Layer 9 of a small transformer language model trained on English Wikipedia (16 layers, counted from 0, width 128).
A neuron's activation on a vector x is SiLU(gate . x) times (in . x), where the dot is the dot product.

Input weights of the MLP neurons that the questions are about. A number n stands for (n - 500) times 0.0013.
n30 gate: 311 576 297 304 694 552 587 613 272 492 564 306 443 587 727 493 254 572 389 416 661 440 418 352 481 516 526 389 625 600 556 542 312 504 579 583 403 481 733 763 601 434 569 631 312 466 359 519 339 481 485 311 564 504 428 590 605 617 579 588 372 624 609 412 485 548 372 438 340 560 496 726 474 431 395 694 595 622 496 391 545 282 595 433 139 597 566 455 376 257 541 474 715 395 564 519 508 697 393 698 372 473 556 406 477 420 537 839 412 629 458 425 370 511 378 374 610 467 746 298 574 383 653 383 381 450 428 642
n38 gate: 491 471 504 516 459 430 618 559 675 743 253 553 678 555 445 746 723 610 466 231 588 487 550 483 312 591 437 237 593 402 554 274 596 543 437 689 308 661 431 487 616 323 534 579 648 634 381 339 828 462 276 392 424 529 415 705 785 437 621 611 706 404 525 205 559 392 582 434 604 396 307 355 366 749 546 254 530 430 717 408 479 504 615 292 343 450 366 496 425 484 325 416 722 370 741 530 513 256 572 558 626 466 512 291 668 415 365 496 815 666 483 425 504 470 785 508 475 512 614 797 422 336 547 471 558 389 500 338
n80 gate: 532 843 652 646 500 372 550 317 434 507 521 567 618 504 447 610 558 585 342 657 472 430 402 504 451 679 402 262 429 428 584 504 739 612 433 401 556 653 369 554 510 700 511 363 317 324 639 589 579 446 496 649 699 660 457 300 679 461 475 659 578 339 514 406 416 455 562 686 385 444 440 719 335 504 461 507 692 746 447 468 408 500 304 559 393 598 373 542 489 452 444 670 532 384 614 656 424 430 729 598 532 529 597 624 616 589 637 577 314 504 429 504 472 443 594 354 400 469 330 525 438 369 636 514 336 683 525 357
n99 gate: 701 338 366 542 362 755 472 347 504 618 496 438 452 674 540 504 640 662 336 603 469 359 512 551 508 549 504 527 674 368 449 544 445 528 595 677 876 429 573 464 531 561 351 665 346 610 357 623 269 500 441 624 551 372 191 731 312 457 613 769 334 289 425 721 343 492 690 339 364 403 433 536 194 420 598 473 579 627 441 704 575 535 703 516 566 465 431 571 535 542 387 326 368 390 654 468 500 372 600 270 614 468 500 382 618 738 335 512 676 484 445 524 566 652 531 631 357 683 698 560 320 318 540 565 591 396 568 690
n126 gate: 429 493 604 507 537 493 563 247 521 431 424 537 352 545 727 446 521 563 511 615 638 815 710 528 431 605 583 391 221 518 479 320 462 303 434 476 624 777 536 549 469 525 475 465 626 618 588 486 264 627 531 644 469 435 657 365 413 479 573 473 322 635 542 620 434 497 579 364 490 579 493 681 410 699 555 338 500 473 465 382 364 729 412 386 623 452 493 368 438 459 365 304 567 521 678 468 639 562 542 445 615 479 524 410 444 686 365 547 673 500 570 625 363 408 565 704 521 648 378 461 691 706 648 723 430 496 556 446
n148 gate: 627 636 648 389 733 415 471 730 570 697 426 569 421 512 736 552 614 517 534 488 295 508 443 334 951 295 492 383 384 437 476 391 463 470 554 496 607 359 674 362 353 521 496 216 436 627 450 650 345 550 674 537 475 663 633 320 340 409 332 464 719 808 356 487 562 586 615 625 349 770 558 571 459 559 430 533 400 621 475 282 525 343 612 288 766 508 390 459 557 407 389 471 450 673 400 542 530 415 722 639 484 584 577 402 195 512 432 359 383 474 512 562 606 534 731 279 666 671 392 512 624 525 730 728 565 550 813 671
n242 gate: 276 529 467 514 433 464 313 322 475 602 388 408 507 515 427 560 630 434 578 380 337 435 395 449 598 719 616 493 708 530 363 356 475 511 657 635 551 272 350 511 511 429 440 616 557 279 559 319 452 507 449 471 643 554 372 525 438 620 677 230 329 446 635 374 500 529 358 472 558 504 591 674 642 470 486 384 643 614 728 369 397 598 368 550 375 460 530 723 634 799 467 474 611 435 313 110 665 511 522 561 707 388 306 308 660 261 638 376 521 466 464 424 518 537 500 728 577 425 518 434 583 518 533 617 542 552 640 479
n244 gate: 582 335 358 389 197 579 469 518 549 323 327 575 230 545 183 591 273 473 672 466 654 500 544 581 407 329 222 513 785 545 720 459 438 633 531 722 619 307 628 320 469 619 650 407 426 407 657 325 455 545 187 504 576 259 536 403 540 358 354 635 567 765 789 514 518 553 353 444 553 430 571 627 358 713 478 822 464 360 655 695 428 558 338 311 676 337 664 696 358 708 730 522 591 535 580 390 413 592 942 518 598 441 106 528 496 545 656 459 452 435 344 411 561 699 439 266 401 526 455 478 477 732 577 582 734 568 554 642
n322 gate: 571 463 573 595 507 381 585 679 471 353 522 612 522 433 489 507 463 585 687 582 690 533 536 600 339 279 800 356 400 534 485 362 489 557 308 511 376 652 492 548 387 439 417 632 374 588 846 452 616 519 456 384 559 583 319 361 727 559 405 575 456 463 632 406 606 395 667 245 805 638 493 429 463 571 281 562 522 460 346 324 419 166 311 635 515 726 413 448 595 633 445 507 668 537 615 511 640 485 410 318 471 489 540 473 618 559 471 458 432 466 474 786 605 395 493 362 645 391 278 548 733 566 414 518 446 365 478 525
n330 gate: 594 625 343 574 514 489 555 686 369 544 482 523 474 184 452 564 563 412 396 489 562 325 529 566 631 462 544 246 540 534 543 548 624 899 669 584 467 603 376 352 460 474 403 711 521 485 581 507 544 644 287 684 522 612 717 725 460 515 740 486 676 547 518 515 719 536 331 350 413 710 668 712 511 534 518 475 304 590 536 467 522 661 607 486 378 381 688 485 304 686 536 636 370 533 548 662 568 612 837 478 730 612 500 549 726 522 393 462 479 489 548 369 399 485 446 526 496 532 493 699 462 617 426 436 411 429 493 341
n360 gate: 500 543 645 459 397 454 500 777 465 410 492 479 516 524 374 473 253 520 496 439 636 352 597 516 807 691 601 492 335 404 508 512 418 452 445 348 391 516 673 765 577 427 288 477 657 465 445 437 437 729 437 673 201 774 350 656 367 359 379 599 520 500 539 337 430 450 339 328 396 279 660 588 441 592 745 380 543 393 605 559 445 410 417 310 451 477 612 567 733 527 488 496 719 551 413 738 520 346 524 740 488 416 778 415 371 551 511 536 786 565 559 695 342 409 408 476 283 531 421 366 451 708 266 629 401 397 433 375
n385 gate: 562 590 602 562 646 597 413 634 811 455 510 429 487 448 535 528 611 352 529 419 494 691 389 452 223 563 745 506 426 445 402 533 621 599 477 283 538 326 516 516 579 543 431 570 600 554 646 681 526 341 535 339 445 535 497 481 420 282 548 325 413 303 420 477 395 415 437 559 427 573 526 353 602 556 541 471 597 425 535 411 416 503 613 437 523 357 484 583 516 712 322 497 529 395 513 632 556 604 471 307 676 552 497 576 653 552 668 576 484 626 417 548 377 594 491 723 403 519 487 600 374 497 555 295 365 565 422 537
n444 gate: 508 458 515 664 482 530 496 560 297 689 870 596 454 370 405 585 744 580 593 673 492 549 342 389 583 461 572 545 530 496 152 373 492 562 687 477 628 527 488 680 583 348 422 492 396 406 328 615 346 584 447 515 553 321 618 508 613 458 213 456 804 674 546 616 606 597 457 463 192 594 258 600 356 581 553 477 446 634 451 473 553 492 389 526 255 324 220 656 353 711 376 443 373 538 405 484 535 608 250 477 356 492 294 476 538 515 452 602 533 689 443 750 463 408 556 512 557 597 447 324 500 481 481 493 712 512 404 379
n30 in: 454 361 459 561 537 515 277 376 478 661 605 690 329 368 587 669 504 500 313 624 407 582 556 436 526 484 627 721 436 592 500 504 526 411 398 605 350 724 539 527 225 589 323 556 390 343 405 530 706 466 383 363 182 467 534 571 481 605 347 357 666 519 541 588 444 582 523 368 608 381 459 232 500 592 623 284 492 448 264 639 557 699 614 664 347 403 485 289 597 460 563 481 393 560 322 628 678 604 443 426 609 861 356 578 534 436 504 512 614 738 387 553 571 496 685 549 701 533 432 838 637 628 530 591 472 527 454 547
n38 in: 465 366 479 624 350 538 543 436 419 530 611 527 513 427 444 776 636 509 443 500 696 607 555 418 449 558 590 475 379 272 530 504 607 580 189 732 449 717 394 417 577 566 482 573 597 748 543 248 822 404 569 466 504 619 582 346 590 582 684 324 724 692 577 158 637 534 407 504 691 530 457 526 346 640 402 432 569 690 551 650 586 659 452 530 804 717 434 629 611 437 530 457 238 102 729 381 337 377 700 619 672 711 771 687 663 422 579 544 546 554 388 719 301 675 437 665 522 449 427 673 643 539 931 521 613 404 543 608
n80 in: 829 410 705 356 536 196 417 567 385 664 325 453 542 414 391 533 576 504 561 576 604 463 404 752 285 620 378 555 552 527 367 720 634 581 421 220 418 508 350 542 648 485 630 515 500 329 587 576 280 390 436 555 455 408 598 311 440 332 585 453 545 738 459 599 478 445 442 693 722 367 366 660 392 515 578 419 538 500 459 444 470 451 391 482 527 385 561 481 496 300 185 579 367 489 447 750 469 644 436 607 373 416 732 566 418 285 344 608 373 543 552 373 408 530 621 266 406 603 628 730 411 455 553 536 327 508 538 550
n99 in: 509 679 282 466 283 496 368 565 444 443 478 463 381 478 596 309 602 404 425 580 266 717 396 430 617 500 474 474 609 620 405 460 657 298 469 679 695 588 788 632 509 603 331 652 504 335 324 288 265 690 469 444 601 414 254 326 691 688 799 598 469 383 779 460 348 448 419 232 625 573 252 553 478 433 678 522 258 539 509 513 553 443 800 543 473 478 357 461 431 491 470 605 376 457 640 657 706 487 712 578 862 531 431 541 687 628 504 437 747 718 413 504 647 278 560 694 328 487 526 813 532 649 703 542 781 203 615 744
n126 in: 556 379 194 303 464 504 467 460 457 489 602 496 452 298 236 450 489 361 448 741 649 525 315 522 384 511 533 625 387 474 677 307 671 462 511 693 395 367 462 507 572 327 754 584 479 496 419 581 504 681 617 442 570 529 412 493 609 456 642 461 526 594 445 463 544 367 376 525 486 540 325 496 474 578 844 677 474 504 623 555 588 569 515 308 606 424 365 372 525 632 544 507 143 504 533 571 620 349 700 308 522 649 349 345 595 713 472 224 561 420 324 285 367 489 539 533 448 630 397 308 583 478 600 493 542 325 541 560
n148 in: 451 322 555 610 662 489 459 537 599 378 459 551 579 571 340 655 281 422 620 766 551 681 280 858 379 442 570 395 366 658 295 489 434 527 504 541 356 575 519 451 588 332 572 496 496 393 597 526 508 429 478 620 224 504 343 426 559 515 434 482 366 401 504 609 445 526 469 421 676 617 415 236 563 700 507 474 350 409 588 618 399 422 332 614 226 581 675 381 437 514 548 593 719 327 571 485 656 456 406 698 552 636 628 316 470 862 374 450 424 738 641 411 665 440 387 305 459 394 567 313 431 478 545 568 527 395 459 468
n242 in: 446 480 589 419 410 374 618 484 560 367 512 390 524 496 581 575 393 621 729 691 364 416 648 281 480 350 680 291 407 652 456 324 632 479 330 247 308 407 542 614 671 583 315 689 410 516 472 586 443 512 314 460 228 567 609 492 685 460 332 551 585 700 701 328 271 731 512 555 456 624 416 434 540 632 556 548 524 729 460 440 585 516 606 476 483 532 446 213 440 535 600 464 352 548 330 587 442 373 545 755 460 286 675 579 468 508 531 658 516 312 209 544 452 541 856 736 561 675 403 748 663 508 741 684 351 496 235 430
n244 in: 217 595 604 352 496 438 295 491 397 224 658 734 605 609 614 372 380 673 422 720 410 577 338 591 423 552 586 487 400 648 258 606 306 533 413 577 698 331 453 440 527 481 801 405 425 365 651 482 436 372 345 723 432 339 454 324 450 708 392 558 386 604 554 565 401 482 449 416 231 482 559 763 645 495 563 630 564 300 599 808 737 373 500 603 878 455 319 609 468 460 554 327 597 292 381 290 561 344 712 626 273 611 455 758 296 578 240 622 765 363 246 400 397 767 571 216 505 549 486 569 618 650 362 364 796 399 161 338
n322 in: 422 470 595 624 423 329 489 587 571 405 436 676 435 531 576 530 666 637 481 614 583 530 707 420 402 539 847 689 481 620 541 750 610 617 603 682 447 645 586 558 264 375 527 360 574 708 462 615 712 446 492 478 431 560 424 523 515 424 428 496 337 459 424 570 417 448 559 563 474 782 273 651 542 415 218 609 331 295 406 678 542 341 515 691 441 815 449 713 357 433 526 618 735 765 477 488 527 448 485 481 508 651 407 469 523 653 463 449 511 421 466 549 354 592 567 573 546 193 195 435 283 492 515 588 520 431 347 628
n330 in: 548 465 632 365 322 534 523 512 566 469 748 594 425 637 649 644 734 680 567 323 469 473 677 461 616 306 554 500 403 476 354 547 407 484 504 391 504 480 396 528 508 560 440 597 633 469 335 614 425 508 340 481 700 439 383 601 554 519 423 568 403 690 582 349 430 392 556 549 654 465 500 357 558 440 570 519 362 492 465 508 488 539 500 542 597 277 224 644 597 303 492 383 548 624 336 496 616 358 547 554 578 631 442 379 461 578 648 412 238 884 508 589 561 599 229 504 237 350 817 265 625 719 378 436 980 251 504 369
n360 in: 524 639 492 576 670 508 516 623 508 591 607 400 769 664 524 577 585 480 795 720 547 349 334 532 650 702 468 714 404 743 488 221 647 520 624 691 587 452 279 496 661 484 837 532 341 496 331 291 726 468 416 285 704 594 420 567 397 492 579 523 444 536 329 464 615 351 410 54 508 524 504 585 429 411 686 429 532 488 445 417 392 572 633 406 247 469 394 564 540 457 567 348 577 345 540 533 386 543 464 307 544 342 437 496 520 636 512 393 609 632 420 325 720 415 512 488 532 241 672 508 322 452 419 423 278 577 335 289
n385 in: 363 377 530 521 576 667 440 983 588 500 529 473 249 373 552 507 572 306 485 496 640 744 522 466 353 346 478 609 753 466 526 278 482 515 530 363 360 265 531 200 504 321 375 578 446 566 762 560 444 230 701 544 601 354 522 445 459 578 386 330 248 353 496 447 482 255 389 410 595 364 544 425 374 417 632 408 451 602 467 445 511 478 410 735 392 493 553 533 463 449 430 403 655 411 388 603 584 405 526 606 530 439 482 488 478 541 403 416 298 396 500 404 504 312 467 530 265 741 530 664 431 537 462 410 434 421 500 468
n444 in: 395 595 635 534 496 313 488 354 472 385 488 542 768 265 385 654 363 381 395 542 472 520 653 488 488 636 638 333 802 718 500 335 263 455 647 583 650 432 402 512 551 541 427 607 438 97 636 761 476 572 707 344 428 422 580 354 500 872 547 481 468 654 413 427 567 590 280 589 539 539 168 702 607 605 693 362 612 411 480 480 400 765 520 398 417 414 561 520 275 693 406 647 625 575 508 541 634 457 588 681 575 476 477 459 555 512 458 578 593 677 766 587 246 564 391 544 332 469 377 420 430 385 440 615 508 625 572 634

Each question shows a token from some text and the vector x that enters the MLP there. A number n stands for (n - 500) times 0.0098.

" m": 630 369 492 414 553 460 453 486 484 461 628 599 514 573 557 519 445 468 470 595 568 535 633 600 355 503 539 555 513 364 271 539 510 401 488 379 482 386 499 496 503 511 502 261 409 589 525 547 827 552 347 524 441 635 548 495 342 555 554 664 434 495 600 564 588 359 296 514 348 443 472 597 420 426 657 412 430 414 487 511 573 503 356 575 606 542 528 404 561 580 336 504 479 426 524 460 490 451 429 535 512 352 654 776 566 710 469 583 327 577 442 610 604 548 441 586 476 338 746 417 675 505 529 718 395 565 472 611
Which of these neurons fires most? n360

"di": 504 535 449 496 477 390 249 371 447 393 502 632 311 428 484 354 474 378 650 430 425 446 593 516 501 684 449 407 549 273 516 291 402 458 599 484 423 657 449 440 486 490 374 468 414 384 547 627 511 522 638 567 355 490 662 522 515 683 471 336 486 411 614 589 573 506 571 554 584 406 422 335 463 394 512 720 389 462 604 644 515 380 290 652 563 539 481 459 399 458 456 547 592 431 457 618 584 357 264 560 608 361 298 618 566 571 466 578 436 682 587 593 553 531 486 568 536 430 615 569 628 549 373 523 430 278 552 454
Which of these neurons fires most? n444

"em": 491 428 566 467 465 607 439 398 620 479 585 533 391 403 663 683 594 388 530 444 621 489 482 605 598 514 562 484 478 355 532 675 632 411 467 513 346 646 491 632 448 363 435 408 528 379 555 419 460 622 415 614 440 476 498 479 463 548 464 562 490 591 562 675 364 444 190 486 338 524 501 394 366 380 561 531 365 304 692 339 494 457 537 626 584 583 439 588 509 568 638 619 392 543 544 517 469 341 534 415 491 279 310 478 613 348 350 535 425 572 458 551 619 247 459 416 624 363 603 500 510 565 504 417 334 394 735 510
Which neuron fires most, and how strongly? n330, at about 1.1

"p": 506 382 378 444 341 538 583 429 600 557 654 435 436 585 467 720 579 401 482 522 483 505 564 533 580 482 322 569 586 411 524 486 512 461 492 657 537 426 493 564 361 474 532 489 562 504 629 539 610 504 229 482 382 559 446 515 654 644 653 535 540 527 403 654 356 378 253 643 226 626 529 644 499 461 517 548 410 309 521 575 402 493 487 680 562 501 480 379 430 604 342 645 527 474 448 664 430 324 436 332 574 540 696 494 593 486 613 548 518 659 470 495 576 378 547 428 411 346 669 528 589 555 585 357 346 568 649 365
Which of these neurons fires most? n330

"\n": 553 512 418 368 420 344 466 534 375 607 440 697 490 676 602 526 386 552 596 455 457 442 434 520 608 564 494 563 446 384 550 612 416 295 361 535 395 528 439 488 532 697 402 399 465 490 539 630 586 355 508 499 520 617 613 516 528 642 477 415 557 461 749 652 387 309 359 447 477 567 554 456 489 425 553 357 249 684 559 391 575 525 601 676 469 547 416 419 569 427 435 517 599 463 487 544 610 454 235 471 429 363 604 622 501 501 470 659 275 548 527 621 435 281 594 719 424 565 505 486 639 469 534 514 553 611 461 475
Which of these neurons fires most? n30

"M": 536 518 407 627 630 413 445 534 402 525 451 738 299 442 486 343 519 514 422 592 641 529 520 464 657 688 565 376 583 542 318 558 594 472 383 502 577 637 442 612 493 411 467 483 451 598 449 422 622 482 525 477 525 559 449 475 500 677 444 540 307 283 593 745 433 429 418 518 291 513 515 487 436 383 562 509 450 437 502 648 522 610 471 555 569 618 306 435 505 713 467 571 434 480 461 390 498 461 582 535 565 300 453 497 604 604 399 600 466 666 494 587 495 483 626 677 397 380 571 387 608 733 573 530 357 332 539 381
Which neuron fires most, and how strongly? n99, at about 13

" f": 608 469 576 496 630 379 237 356 788 484 622 694 425 554 462 469 432 427 443 491 596 438 664 536 314 512 675 490 590 414 387 476 450 339 462 402 464 429 370 492 642 503 604 361 367 592 541 521 694 552 508 465 401 676 618 455 453 442 442 524 473 428 462 743 581 211 375 579 409 516 481 573 314 408 508 366 557 455 469 433 520 359 444 521 632 477 485 387 480 640 503 599 585 428 482 515 461 537 369 514 499 437 623 538 472 527 665 633 417 462 457 561 509 484 426 683 352 419 692 475 602 540 493 618 438 527 550 492
Which three neurons fire most, strongest first? n385, n80, n99

";": 530 593 464 372 580 429 526 500 565 604 431 756 360 541 430 551 413 495 506 584 497 421 598 515 293 495 498 629 390 380 494 481 444 429 315 556 355 619 311 516 474 482 567 534 410 507 531 435 582 436 562 572 437 611 469 450 433 589 549 538 570 581 724 574 517 425 397 504 481 574 550 465 667 487 629 326 477 483 556 504 511 379 419 523 486 617 488 426 455 418 562 555 610 547 361 522 498 577 368 563 522 386 413 697 613 495 438 610 382 728 611 489 547 318 493 783 316 404 642 382 627 610 793 685 441 444 429 496
Which three neurons fire most, strongest first? n30, n322, n244

"le": 578 608 434 467 492 578 550 250 653 703 550 530 340 431 624 462 434 544 498 661 532 431 590 430 620 549 533 569 472 431 526 397 651 553 518 285 452 554 353 671 510 453 515 540 408 521 581 340 537 483 461 545 461 553 473 706 541 487 437 513 632 600 455 585 180 275 382 383 463 371 499 444 528 534 685 510 396 492 609 341 382 404 670 611 630 440 584 471 533 524 510 451 619 470 545 482 343 407 426 240 582 414 393 608 590 489 597 662 332 636 522 414 518 447 439 445 411 483 643 568 519 397 671 441 326 412 603 466
Which of these neurons fires most? n244

"al": 663 525 652 382 332 406 463 343 588 586 513 626 357 517 432 462 445 352 522 510 519 388 545 508 442 532 447 514 361 421 643 381 426 395 394 371 466 578 531 778 522 387 541 373 440 527 514 517 464 533 447 419 381 695 519 534 511 676 389 547 523 502 548 599 401 256 425 547 478 471 544 506 515 414 577 430 449 515 564 555 542 487 568 457 406 640 414 467 447 442 744 540 547 336 372 365 410 573 492 429 620 422 341 557 376 478 390 503 413 450 590 467 787 515 461 537 365 360 734 594 695 419 474 404 338 405 606 310
Which neuron fires most, and how strongly? n360, at about 2.7

"un": 642 417 308 330 512 318 470 499 383 511 598 540 486 491 484 455 398 491 503 424 581 298 382 535 462 577 402 486 496 292 545 496 467 428 491 504 610 566 556 803 581 618 429 425 589 559 602 577 598 380 421 419 542 774 533 531 491 481 502 637 639 440 327 472 517 269 312 677 611 647 365 551 493 467 512 444 450 471 682 389 728 498 467 435 567 474 294 470 355 590 344 545 585 493 566 447 509 534 464 487 452 397 465 526 399 549 469 570 316 550 455 435 639 491 479 328 276 583 578 438 639 525 628 304 369 501 522 381
Which neuron fires most, and how strongly? n80, at about 9.8

"ce": 596 607 531 474 366 572 459 234 449 399 424 587 525 491 592 358 561 425 470 520 461 428 522 261 598 600 559 517 573 405 465 412 389 553 513 543 511 519 323 504 529 331 543 403 430 594 605 656 559 534 551 527 441 582 474 325 521 603 471 343 599 454 387 465 368 434 308 524 422 454 515 446 472 531 526 604 430 515 553 601 485 538 366 501 573 461 582 643 354 359 446 558 450 346 417 629 397 617 389 479 673 378 326 453 640 553 487 676 500 679 651 556 809 370 448 573 397 436 531 334 813 486 443 591 561 353 445 437
Which of these neurons fires most? n444

" An": 691 446 650 521 441 437 602 568 443 433 488 598 357 600 543 564 515 530 530 621 583 500 677 459 390 585 572 508 603 372 317 598 335 542 384 376 357 440 543 478 360 456 607 367 460 570 556 508 519 601 690 434 418 468 442 401 407 532 530 652 494 529 501 549 456 486 389 548 483 646 394 426 513 446 541 559 320 352 546 438 475 345 356 605 603 466 526 314 566 640 603 442 502 397 492 311 366 366 520 614 481 400 645 478 635 687 582 511 264 721 424 498 528 383 434 508 430 525 436 462 680 417 653 551 264 643 538 362
Which two neurons fire most, strongest first? n322, n148

"–": 569 362 380 544 503 477 526 436 422 558 496 708 382 461 522 430 470 411 734 558 443 533 414 536 302 559 564 576 459 561 425 436 388 438 494 542 442 615 300 509 497 543 420 361 438 691 520 601 577 431 519 591 369 483 425 570 503 499 637 435 416 484 507 691 610 376 309 441 450 300 654 460 534 361 523 302 373 564 636 510 564 537 399 397 480 399 482 636 544 513 508 585 532 688 436 434 485 438 550 662 524 375 544 616 700 468 523 585 262 563 520 427 610 419 666 613 376 435 564 317 654 725 541 588 600 354 466 415
Which neuron fires most, and how strongly? n330, at about 1.5

"ke": 630 506 452 554 407 523 563 406 608 462 506 552 395 386 530 517 506 404 565 689 455 482 879 451 406 543 610 540 678 315 504 525 447 497 612 525 549 607 495 735 472 285 295 445 381 403 527 473 452 651 444 548 677 603 393 586 378 533 406 502 691 754 440 566 462 344 262 585 382 517 524 493 355 465 511 506 362 458 562 436 261 550 638 606 455 369 586 661 410 374 511 614 590 577 328 471 449 348 470 471 585 488 364 465 353 452 580 423 474 518 740 528 544 442 553 406 461 438 460 400 584 561 466 559 440 475 424 432
Which two neurons fire most, strongest first? n444, n330

"fin": 695 385 284 609 669 240 453 390 430 502 564 528 544 415 454 790 420 569 648 604 623 516 565 458 313 535 531 593 438 428 668 622 683 438 514 404 345 690 381 826 406 539 364 529 428 549 558 495 685 449 429 512 553 659 453 522 438 521 477 508 515 613 427 380 532 480 289 544 477 447 398 484 470 329 519 452 506 556 625 555 705 581 488 537 498 511 446 554 392 587 395 465 571 357 536 529 475 513 309 373 584 581 493 665 437 368 376 470 337 451 488 486 588 509 533 385 386 413 450 416 645 521 450 541 439 558 500 398
Which three neurons fire most, strongest first? n80, n322, n38

"S": 665 489 576 540 453 621 451 367 456 414 440 684 411 559 538 379 654 347 459 581 522 547 464 429 429 766 579 425 439 408 275 400 462 451 561 547 381 512 435 553 578 413 536 505 415 585 412 559 521 623 513 546 423 334 457 419 398 540 521 436 547 571 617 571 398 404 432 421 462 498 489 438 391 359 456 396 310 481 667 460 659 479 587 544 550 532 663 494 534 568 534 407 366 303 658 566 388 376 354 365 445 483 314 603 686 658 550 700 404 457 479 586 613 377 706 556 594 621 607 435 594 493 737 446 452 422 532 429
Which two neurons fire most, strongest first? n99, n126

"ing": 603 471 494 635 369 459 386 389 583 632 648 449 307 472 597 562 423 507 511 585 409 287 462 505 442 596 407 701 590 376 470 549 564 453 515 322 501 479 469 719 354 372 643 490 547 348 584 459 501 534 488 490 523 567 590 572 327 467 475 523 510 562 358 636 333 469 295 579 473 407 587 495 425 310 513 386 574 675 547 525 623 460 433 718 497 582 453 600 550 578 601 657 731 469 327 526 467 593 388 509 681 593 562 518 497 517 273 531 455 573 624 530 608 323 538 685 474 491 560 627 697 544 551 557 462 641 516 341
Which of these neurons fires most? n80

" ": 573 433 561 582 529 472 421 604 619 508 447 632 424 552 555 527 429 435 477 488 608 531 648 442 414 506 493 419 475 444 429 469 466 332 317 461 430 634 341 563 565 418 496 516 349 714 499 578 695 561 552 539 401 424 613 536 471 522 538 557 534 440 723 862 591 300 514 553 479 446 447 536 504 379 492 433 474 523 533 468 612 461 577 428 588 677 488 423 413 505 544 501 529 441 481 431 468 373 465 510 540 348 500 810 511 577 546 535 463 614 563 523 769 472 556 498 349 427 455 349 736 378 503 674 253 473 514 500
Which of these neurons fires most? n322

",": 495 521 546 558 609 526 564 557 623 502 560 853 233 539 609 427 634 368 395 583 490 506 646 478 426 607 611 604 534 470 529 313 464 472 399 526 527 595 476 536 495 569 409 530 356 548 541 497 543 492 447 516 415 456 423 396 488 530 499 536 439 571 605 641 466 454 476 508 606 561 453 486 500 464 665 363 432 512 451 560 619 562 448 523 526 640 509 518 449 534 517 555 600 408 484 505 574 577 523 543 263 379 412 519 662 543 552 561 424 782 499 559 516 281 492 609 487 380 564 375 794 611 676 586 395 446 584 495
Which of these neurons fires most? n322

"ad": 414 619 408 431 472 494 706 473 451 612 530 638 391 505 513 356 482 513 673 428 450 411 599 584 391 680 289 469 482 575 450 382 382 387 593 463 528 334 369 522 377 533 188 402 395 535 639 524 351 381 262 528 424 419 454 537 354 698 539 426 521 439 429 561 457 545 494 428 389 491 423 560 458 372 578 521 431 624 564 538 414 553 629 523 705 533 763 553 380 606 399 614 738 459 535 490 470 378 537 459 432 387 469 368 493 456 585 558 444 515 348 452 545 373 310 360 409 492 473 694 570 547 471 507 485 576 629 437
Which neuron fires most, and how strongly? n244, at about 4.3

" App": 607 626 463 640 564 336 530 383 505 418 466 603 612 600 434 458 299 499 552 311 608 535 583 755 380 626 476 744 433 454 489 447 510 335 427 409 445 630 488 549 521 411 540 473 573 521 572 633 553 446 499 516 323 773 502 605 515 556 535 457 525 444 614 652 504 492 324 566 431 776 498 610 542 298 438 458 435 431 462 456 389 467 506 559 669 520 543 399 555 521 404 563 675 660 580 326 553 206 377 558 367 495 507 648 521 487 474 572 410 514 497 562 532 462 437 379 596 463 560 449 576 579 611 483 352 545 473 635
Which of these neurons fires most? n322

"ş": 600 515 448 447 569 636 560 571 512 419 477 511 640 408 391 483 419 709 535 589 620 254 557 483 446 601 476 633 523 420 551 509 559 549 347 458 362 493 301 635 390 598 309 565 590 529 505 549 444 494 626 467 604 654 391 379 456 500 519 728 537 552 382 647 539 679 341 323 369 582 320 699 391 377 545 535 476 388 577 635 537 595 604 538 677 497 477 455 433 512 547 492 597 445 506 255 538 603 394 435 506 338 737 520 548 437 550 385 365 601 545 527 579 608 518 478 426 303 435 672 620 562 506 355 476 514 481 334
Which of these neurons fires most? n360

" was": 626 469 362 443 596 402 514 460 481 599 459 733 465 545 452 592 342 444 613 571 561 428 534 605 425 435 554 442 524 350 498 359 502 284 458 508 379 577 367 608 440 541 535 530 431 464 619 630 563 403 359 618 480 603 618 520 444 554 602 504 595 472 641 492 680 308 196 520 399 451 502 499 465 435 519 344 442 567 517 492 428 413 502 527 658 371 436 333 623 589 463 527 609 453 414 434 490 472 342 475 634 309 371 601 640 498 515 625 401 620 602 564 723 459 580 656 470 461 474 422 720 582 625 608 427 494 461 431
Which of these neurons fires most? n242

"ach": 634 605 275 425 540 415 553 504 497 530 498 588 506 392 553 561 199 456 553 660 574 468 622 444 406 591 457 551 388 446 431 481 552 422 463 412 498 698 522 829 577 289 607 473 360 507 681 499 538 558 425 500 468 556 474 613 313 560 473 497 515 513 671 572 515 362 351 493 472 421 517 530 457 298 520 499 510 563 565 404 703 494 453 536 462 540 397 459 425 450 491 522 552 452 334 456 470 415 397 422 639 501 628 599 586 527 316 503 321 428 650 474 534 401 447 743 358 445 741 495 637 621 282 587 509 503 446 469
Which of these neurons fires most? n360

"43": 528 524 446 514 470 390 486 371 370 559 529 669 333 476 491 476 275 518 654 659 435 526 559 656 434 522 557 674 556 375 585 528 506 395 492 690 446 590 525 462 571 499 518 462 516 515 440 767 604 375 481 565 615 550 585 503 462 498 632 533 526 377 505 649 521 305 348 615 388 585 393 505 506 356 584 450 434 541 593 566 548 430 410 475 664 373 372 530 413 609 442 548 461 467 469 415 533 526 325 416 705 419 397 577 622 657 416 729 333 566 602 503 648 417 403 754 344 386 413 394 617 506 598 467 322 486 443 534
Which three neurons fire most, strongest first? n126, n444, n99

"e": 542 531 379 530 478 599 606 531 490 525 620 500 421 502 606 504 337 525 577 452 416 548 513 583 410 627 599 479 402 412 590 520 380 395 353 413 446 439 421 420 411 556 583 499 419 561 586 625 609 355 508 511 552 738 353 441 428 432 408 658 674 431 403 624 431 297 291 447 469 255 435 596 495 336 600 456 397 339 466 406 252 589 533 495 649 416 424 487 420 368 416 666 783 459 353 394 558 409 481 478 397 504 635 650 585 503 466 506 269 532 647 512 536 535 708 415 557 310 644 619 505 604 558 492 486 579 450 563
Which three neurons fire most, strongest first? n80, n385, n360

"ch": 555 495 556 564 539 544 374 425 530 445 574 524 654 774 508 525 543 666 495 551 534 447 691 428 466 599 473 555 563 533 338 367 435 534 483 513 479 511 388 614 430 443 578 636 460 446 455 537 569 637 564 578 452 419 371 541 413 471 679 339 534 354 478 648 484 523 269 561 413 575 591 475 454 395 522 586 340 348 585 598 460 385 378 597 612 551 565 330 510 531 471 441 371 458 476 427 290 316 611 489 484 304 556 524 588 565 561 427 503 674 450 593 458 328 629 797 445 365 640 590 581 485 679 502 237 457 327 420
Which three neurons fire most, strongest first? n242, n99, n360